Layer 6 of a small transformer language model trained on English Wikipedia (15 layers, counted from 0, width 128).
A neuron adds its activation times its output weights to the MLP's output. To switch it off is to set its activation to zero at one token and run the rest of the model.

Output weights of the MLP neurons that the questions are about. A number n stands for (n - 500) times 0.0011.
n1: 454 445 451 725 465 347 310 355 518 588 500 570 444 405 624 604 546 658 374 516 467 586 417 509 662 591 282 470 525 518 570 472 253 435 489 598 535 589 464 462 526 512 333 517 535 583 385 621 479 511 749 491 277 532 653 565 287 317 438 635 430 292 480 321 646 526 486 646 396 548 575 538 571 430 535 267 438 423 495 510 664 618 521 626 607 511 374 944 486 288 573 453 723 421 530 556 289 690 536 534 449 590 459 611 678 480 620 122 478 579 544 694 431 432 404 509 444 539 331 682 277 562 407 646 625 373 412 613
n16: 598 579 366 282 307 454 493 695 636 389 377 397 505 503 605 489 600 464 533 601 486 628 560 430 579 509 652 532 556 496 575 456 468 536 417 573 262 501 314 511 541 574 405 463 466 708 545 453 525 418 750 695 643 471 623 325 369 612 597 504 473 623 377 454 529 608 526 464 547 575 480 538 428 569 382 364 421 502 508 538 618 446 417 480 562 499 443 453 598 405 397 456 610 408 516 501 557 214 466 479 418 527 714 507 516 481 571 427 379 591 357 570 400 524 446 502 615 290 719 318 592 525 415 538 504 509 319 509
n38: 652 273 541 619 420 369 525 393 337 426 452 487 622 516 465 631 435 578 421 565 497 556 621 527 451 652 502 593 636 705 666 608 506 432 378 507 578 572 606 269 555 429 449 638 530 353 594 401 497 772 581 517 873 358 488 572 443 399 395 910 707 437 380 757 369 725 501 161 539 654 633 585 417 595 424 535 326 759 458 444 269 502 600 235 343 354 234 376 616 765 793 294 706 346 714 393 232 678 314 554 447 189 486 508 469 622 559 703 330 330 546 674 470 347 657 477 456 488 312 501 468 421 329 593 419 696 433 421
n130: 763 539 661 526 645 285 714 752 531 743 678 405 600 692 549 352 188 592 777 371 380 559 596 291 577 567 579 503 717 413 560 544 569 565 561 403 474 516 438 448 734 306 612 523 341 550 800 680 409 420 468 555 709 470 364 279 437 378 235 257 514 188 414 382 522 685 42 643 523 550 425 676 514 504 637 296 458 485 539 623 615 492 428 528 547 345 518 532 481 372 298 180 544 298 386 752 713 802 476 289 359 401 615 424 727 389 420 460 518 667 578 521 480 850 257 596 364 642 243 457 765 534 453 347 405 329 528 366
n185: 541 632 452 336 473 486 653 731 355 678 423 560 262 544 436 514 717 468 352 363 519 715 401 486 618 679 770 299 460 528 426 556 352 605 400 367 483 553 488 523 789 442 301 603 588 391 631 552 489 522 362 680 607 401 552 329 474 295 538 724 528 504 545 596 363 506 666 627 501 518 557 349 624 370 456 399 287 419 569 405 513 382 441 402 556 251 259 495 635 260 383 513 501 659 533 354 559 218 561 414 504 525 559 662 631 616 621 661 495 736 483 665 420 393 451 464 600 458 590 489 434 518 714 600 452 470 280 396
n209: 540 389 419 476 409 403 389 438 529 576 415 569 471 401 464 380 662 395 536 499 412 163 655 682 789 354 563 412 510 325 392 493 749 437 569 459 443 588 396 506 770 399 132 566 539 453 539 499 586 594 637 639 455 420 779 686 543 531 413 527 586 442 617 483 374 547 683 402 384 474 330 662 862 443 548 297 563 415 646 496 591 303 486 497 688 547 630 570 567 602 592 429 664 275 359 551 492 421 445 537 430 269 526 640 721 623 588 383 325 562 407 921 615 461 489 588 477 477 448 339 595 470 276 416 603 325 376 295
n222: 302 327 567 535 543 479 248 527 660 700 450 621 725 423 618 871 329 416 509 429 520 493 791 442 521 448 505 519 371 311 463 582 348 699 352 300 631 421 482 514 724 660 345 329 465 719 583 531 345 375 604 467 413 404 525 655 273 615 518 562 436 620 540 456 563 340 536 537 545 448 508 427 670 563 177 172 637 611 442 500 530 565 455 244 332 413 669 630 743 540 601 422 733 446 397 253 639 743 675 666 445 432 616 646 694 493 670 338 612 315 591 511 509 403 488 308 667 605 416 544 432 425 460 361 501 431 79 691
n307: 368 431 510 481 567 524 601 334 642 298 341 562 604 381 522 562 431 436 462 675 505 668 413 505 580 638 390 495 539 359 671 392 631 603 695 301 405 647 496 507 454 812 399 262 605 451 564 417 596 453 754 328 441 373 528 772 520 567 853 652 450 492 537 458 571 620 325 615 561 491 348 336 302 621 646 219 477 574 393 328 333 308 553 366 588 697 357 375 437 718 312 540 395 414 681 587 668 632 435 516 462 563 417 641 638 465 588 470 432 421 430 572 357 423 563 485 577 529 541 462 639 391 436 566 396 500 567 382

Each question names a token from some text and the token that comes next. It shows the activations a of the neurons there, in the order above. A number n stands for (n - 500) times 0.0063.

Then comes g, the gradient of the next token's log-probability with respect to the MLP's output, scaled to length 1. A neuron's effect is roughly proportional to its activation times (output weights . g). A number n stands for (n - 500) times 0.00079.

"ct", then " l"
a: 494 474 484 500 496 500 490 500
g: 382 526 701 718 459 505 486 598 563 676 388 536 762 421 604 510 408 560 643 357 410 404 478 391 588 617 697 486 525 531 466 536 661 516 417 451 340 342 417 500 648 330 471 583 380 393 353 333 487 535 398 407 318 433 507 417 484 335 372 411 530 587 502 488 542 656 560 480 451 473 316 429 543 691 454 570 626 659 409 447 481 566 577 468 335 617 651 577 508 531 560 399 563 585 698 545 523 544 510 356 615 406 559 474 219 463 456 509 327 225 678 531 397 711 367 588 257 606 620 614 519 476 635 354 504 523 717 471
Switching off which neuron hurts the next token most? n16

" l", then "ic"
a: 489 486 492 500 500 644 500 486
g: 500 436 706 413 554 420 390 386 612 576 463 433 567 743 561 485 419 394 366 535 371 279 434 737 461 442 423 448 482 481 261 391 551 367 420 492 591 505 603 536 455 576 481 567 295 509 382 370 419 544 556 534 546 529 335 450 445 392 546 495 483 474 603 511 688 663 653 400 357 733 754 706 660 426 438 421 592 683 399 639 441 586 410 436 474 632 634 693 594 519 393 415 543 491 305 501 574 382 382 610 746 547 387 372 541 604 539 490 316 408 602 469 517 377 636 501 383 575 335 579 612 373 391 533 755 524 383 553
Switching off which neuron hurts the next token most? n209

"-", then "\","
a: 497 969 478 500 497 500 500 473
g: 436 646 489 545 575 562 782 435 521 525 325 338 434 432 344 521 437 414 625 407 344 662 271 603 510 542 659 576 252 414 531 573 448 444 592 608 691 483 419 504 659 394 453 577 350 558 477 339 511 552 434 615 444 569 459 510 316 320 326 549 417 547 574 357 583 571 616 490 233 774 516 392 530 520 604 479 296 593 458 580 605 669 356 416 642 453 482 564 574 567 414 322 624 412 448 372 550 354 482 726 560 291 532 545 522 422 842 455 413 521 329 573 523 608 605 523 583 594 542 627 530 507 520 487 464 435 516 444
Switching off which neuron hurts the next token most? n16

"os", then "a"
a: 712 489 473 500 500 500 499 492
g: 348 532 575 614 753 463 303 484 477 408 624 479 603 325 543 255 486 482 516 580 390 429 506 487 339 412 350 305 781 665 602 445 574 659 592 559 471 552 677 436 509 563 533 703 537 517 298 408 356 427 478 517 439 427 608 704 549 510 514 531 441 429 185 508 651 471 484 389 459 309 475 512 422 444 645 585 452 518 573 574 379 472 603 668 575 492 668 397 324 405 560 489 494 398 621 600 415 579 390 562 451 632 563 528 544 801 586 282 605 549 587 419 456 260 478 347 546 422 498 464 486 532 631 372 641 529 365 602
Switching off which neuron hurts the next token most? n1

"est", then "ab"
a: 489 500 498 553 668 500 619 478
g: 437 594 536 640 813 446 384 568 384 626 576 775 521 422 505 341 401 606 646 550 468 390 595 498 423 531 451 565 458 436 560 413 433 638 418 485 539 630 613 365 442 702 560 559 651 501 409 501 432 498 340 421 458 508 322 660 514 428 617 257 460 602 608 736 515 257 590 585 422 519 501 519 339 539 580 410 257 522 615 585 585 419 454 447 496 458 347 382 529 351 441 358 633 528 432 391 432 502 481 484 409 759 718 374 509 420 523 437 458 466 354 477 595 370 390 205 532 523 719 582 507 644 524 432 468 741 527 569
Switching off which neuron hurts the next token most? n222

" prov", then "ision"
a: 500 499 500 474 500 487 551 498
g: 692 542 725 384 490 473 528 404 550 448 460 356 390 595 523 320 479 364 450 337 371 444 386 559 579 462 402 343 512 389 568 655 581 723 435 662 376 605 474 584 524 747 472 738 336 543 692 570 482 453 438 473 500 554 505 351 701 633 567 526 484 452 397 441 518 608 561 406 408 613 584 651 538 539 655 340 484 445 338 283 456 469 507 442 644 282 462 538 513 252 582 492 434 424 528 483 522 529 288 464 624 529 384 245 627 628 505 321 553 458 300 652 575 741 592 615 395 564 428 573 585 593 561 425 344 618 499 588
Which neuron, switched off, raises the next token's probability most? n222

"ist", then "in"
a: 483 499 499 500 500 500 498 475
g: 500 543 531 601 652 332 432 599 517 298 739 319 584 358 609 414 584 463 556 552 458 518 550 381 363 463 442 420 335 531 613 548 499 795 745 499 752 674 469 387 528 387 473 518 586 443 474 519 461 606 508 438 618 515 544 528 424 565 496 484 601 526 558 573 475 366 400 577 460 422 575 362 381 588 726 407 263 539 432 536 536 267 670 320 346 475 526 464 543 821 513 728 493 480 392 319 440 515 348 522 584 567 314 501 546 514 497 670 570 532 451 553 437 357 678 463 578 383 429 538 287 293 568 447 635 447 365 566
Which neuron, switched off, raises the next token's probability most? n307

"a", then " form"
a: 475 497 608 500 500 499 500 493
g: 447 802 605 491 446 542 513 403 628 350 421 519 639 479 550 406 612 534 547 454 731 458 499 486 498 592 371 417 436 354 573 301 575 530 289 464 432 420 558 560 316 392 583 623 476 691 413 362 425 514 433 436 506 298 513 465 518 589 398 504 465 544 670 419 622 633 586 536 633 508 355 472 412 529 684 521 511 361 564 600 556 561 804 372 367 407 452 736 566 390 488 582 487 416 556 575 389 318 481 530 625 393 602 530 665 384 458 457 443 579 482 562 559 646 292 635 430 274 524 558 481 682 666 296 527 596 163 442
Which neuron, switched off, raises the next token's probability most? n38

"a", then "."
a: 773 492 722 500 500 494 500 477
g: 385 392 588 475 522 348 317 531 708 606 598 478 425 521 437 562 676 485 450 375 568 599 391 534 514 239 322 392 422 610 345 509 605 501 439 571 206 400 511 659 386 310 502 421 664 569 450 578 531 673 640 600 582 653 283 485 540 590 483 627 548 630 452 671 236 524 361 414 244 513 463 537 575 579 578 470 365 438 603 519 601 420 415 420 537 493 375 673 613 532 473 637 502 553 585 383 555 614 437 594 285 477 539 554 448 628 351 670 680 381 329 574 590 396 561 405 265 674 521 488 512 501 547 411 635 634 548 480
Switching off which neuron hurts the next token most? n38

"ant", then "s"
a: 488 500 476 487 850 497 473 500
g: 370 367 527 341 280 406 548 672 597 648 321 551 565 531 377 515 494 822 443 174 514 569 718 412 517 602 478 502 472 451 520 439 685 365 543 342 499 563 485 620 620 597 596 544 637 469 676 589 511 542 612 562 542 392 535 737 547 249 550 343 427 442 564 345 405 655 567 580 288 391 357 531 674 219 644 614 572 502 467 476 394 401 486 616 462 437 570 635 538 459 648 437 447 541 429 421 623 499 566 419 618 491 530 473 480 266 490 638 585 470 494 457 377 554 619 712 410 398 450 436 455 536 518 466 323 430 376 510
Switching off which neuron hurts the next token most? n185

"at", then "og"
a: 475 499 498 500 492 500 473 481
g: 467 668 558 663 605 299 413 662 385 570 459 415 433 553 545 589 553 393 694 482 289 340 560 505 497 404 394 449 608 466 683 384 381 302 424 555 576 648 363 473 600 670 520 753 628 400 590 400 339 584 294 531 602 392 491 458 575 546 474 584 639 228 438 525 836 514 549 512 371 567 429 657 405 458 347 453 400 744 596 502 659 542 586 472 469 589 458 579 421 366 325 439 465 369 555 476 371 443 613 660 623 470 531 520 484 418 260 555 617 467 708 559 492 503 379 644 422 393 481 510 529 403 362 471 513 646 470 402
Switching off which neuron hurts the next token most? n307

"it", then "ing"
a: 745 475 482 500 500 500 500 486
g: 387 471 320 436 452 604 444 401 720 513 533 453 434 249 404 589 442 506 390 512 551 456 439 516 421 419 475 349 486 564 303 569 659 633 534 424 500 596 277 605 628 517 442 340 482 385 524 712 589 366 453 495 698 533 561 597 616 400 480 473 403 558 526 540 721 340 590 621 705 494 543 431 492 479 411 381 285 468 745 470 421 458 439 437 580 426 338 547 453 596 615 368 560 512 319 411 497 399 605 670 324 675 613 487 571 457 565 482 861 422 514 554 489 495 625 290 303 422 610 537 700 454 431 686 614 581 426 630
Switching off which neuron hurts the next token most? n1

" l", then "ack"
a: 495 473 497 500 499 801 500 494
g: 428 759 259 577 418 610 489 314 591 424 472 634 544 438 505 571 503 427 643 593 504 680 571 437 507 497 508 560 449 420 805 332 472 389 612 356 484 478 530 639 343 375 460 397 453 441 708 604 478 444 574 431 396 733 425 505 335 523 430 585 533 576 412 540 555 491 511 409 567 422 298 349 477 644 584 511 771 471 361 340 373 460 579 582 585 354 633 417 548 522 556 654 340 621 599 546 553 477 251 551 509 566 784 510 558 451 436 538 687 475 522 507 670 544 354 575 338 281 436 539 596 451 431 487 439 322 601 301
Which neuron, switched off, raises the next token's probability most? n209

" has", then " not"
a: 482 499 500 583 939 500 473 473
g: 597 609 408 477 517 660 367 504 438 340 628 545 625 679 586 495 393 285 583 462 624 694 366 598 450 488 469 346 407 392 434 375 477 767 588 511 366 461 463 546 524 663 565 420 413 526 466 435 614 567 478 558 343 400 667 419 521 542 703 499 508 367 580 512 505 427 495 433 470 610 379 528 688 371 597 453 476 318 558 359 554 567 581 462 703 427 368 293 321 489 554 378 588 608 719 286 426 495 590 610 630 546 484 522 426 615 263 345 402 512 508 501 574 403 606 425 284 611 399 459 489 620 856 395 373 604 633 526
Switching off which neuron hurts the next token most? n185

"ome", then " or"
a: 520 500 500 489 479 500 575 500
g: 539 598 452 367 376 534 415 494 274 299 552 556 487 355 654 411 426 519 463 660 791 697 448 460 468 442 582 493 338 472 373 549 377 595 481 606 412 473 529 470 512 390 472 623 529 536 525 727 431 685 236 241 473 585 343 359 674 506 444 422 512 541 608 441 558 758 465 387 737 575 432 439 427 511 478 330 798 574 446 488 413 557 501 630 604 601 520 498 425 596 459 624 571 488 415 499 493 511 344 487 494 500 490 337 526 478 451 362 441 589 498 595 389 743 479 496 608 492 329 786 411 597 489 326 416 453 625 660
Which neuron, switched off, raises the next token's probability most? n222

"is", then "ory"
a: 478 497 500 500 496 500 495 765
g: 456 429 451 395 459 538 541 517 254 345 517 523 606 549 412 524 326 505 444 728 437 527 602 605 654 516 545 472 558 444 323 407 609 322 439 494 690 612 386 380 305 367 499 584 453 518 433 548 464 755 454 537 395 420 361 507 704 464 377 585 655 512 564 615 594 659 466 386 161 573 563 595 460 680 589 683 654 318 451 372 611 481 472 391 486 365 602 386 624 546 608 465 335 504 543 464 528 416 500 493 503 546 396 331 621 745 447 328 608 432 542 449 573 706 514 796 603 513 639 519 505 379 441 425 346 544 356 546
Which neuron, switched off, raises the next token's probability most? n307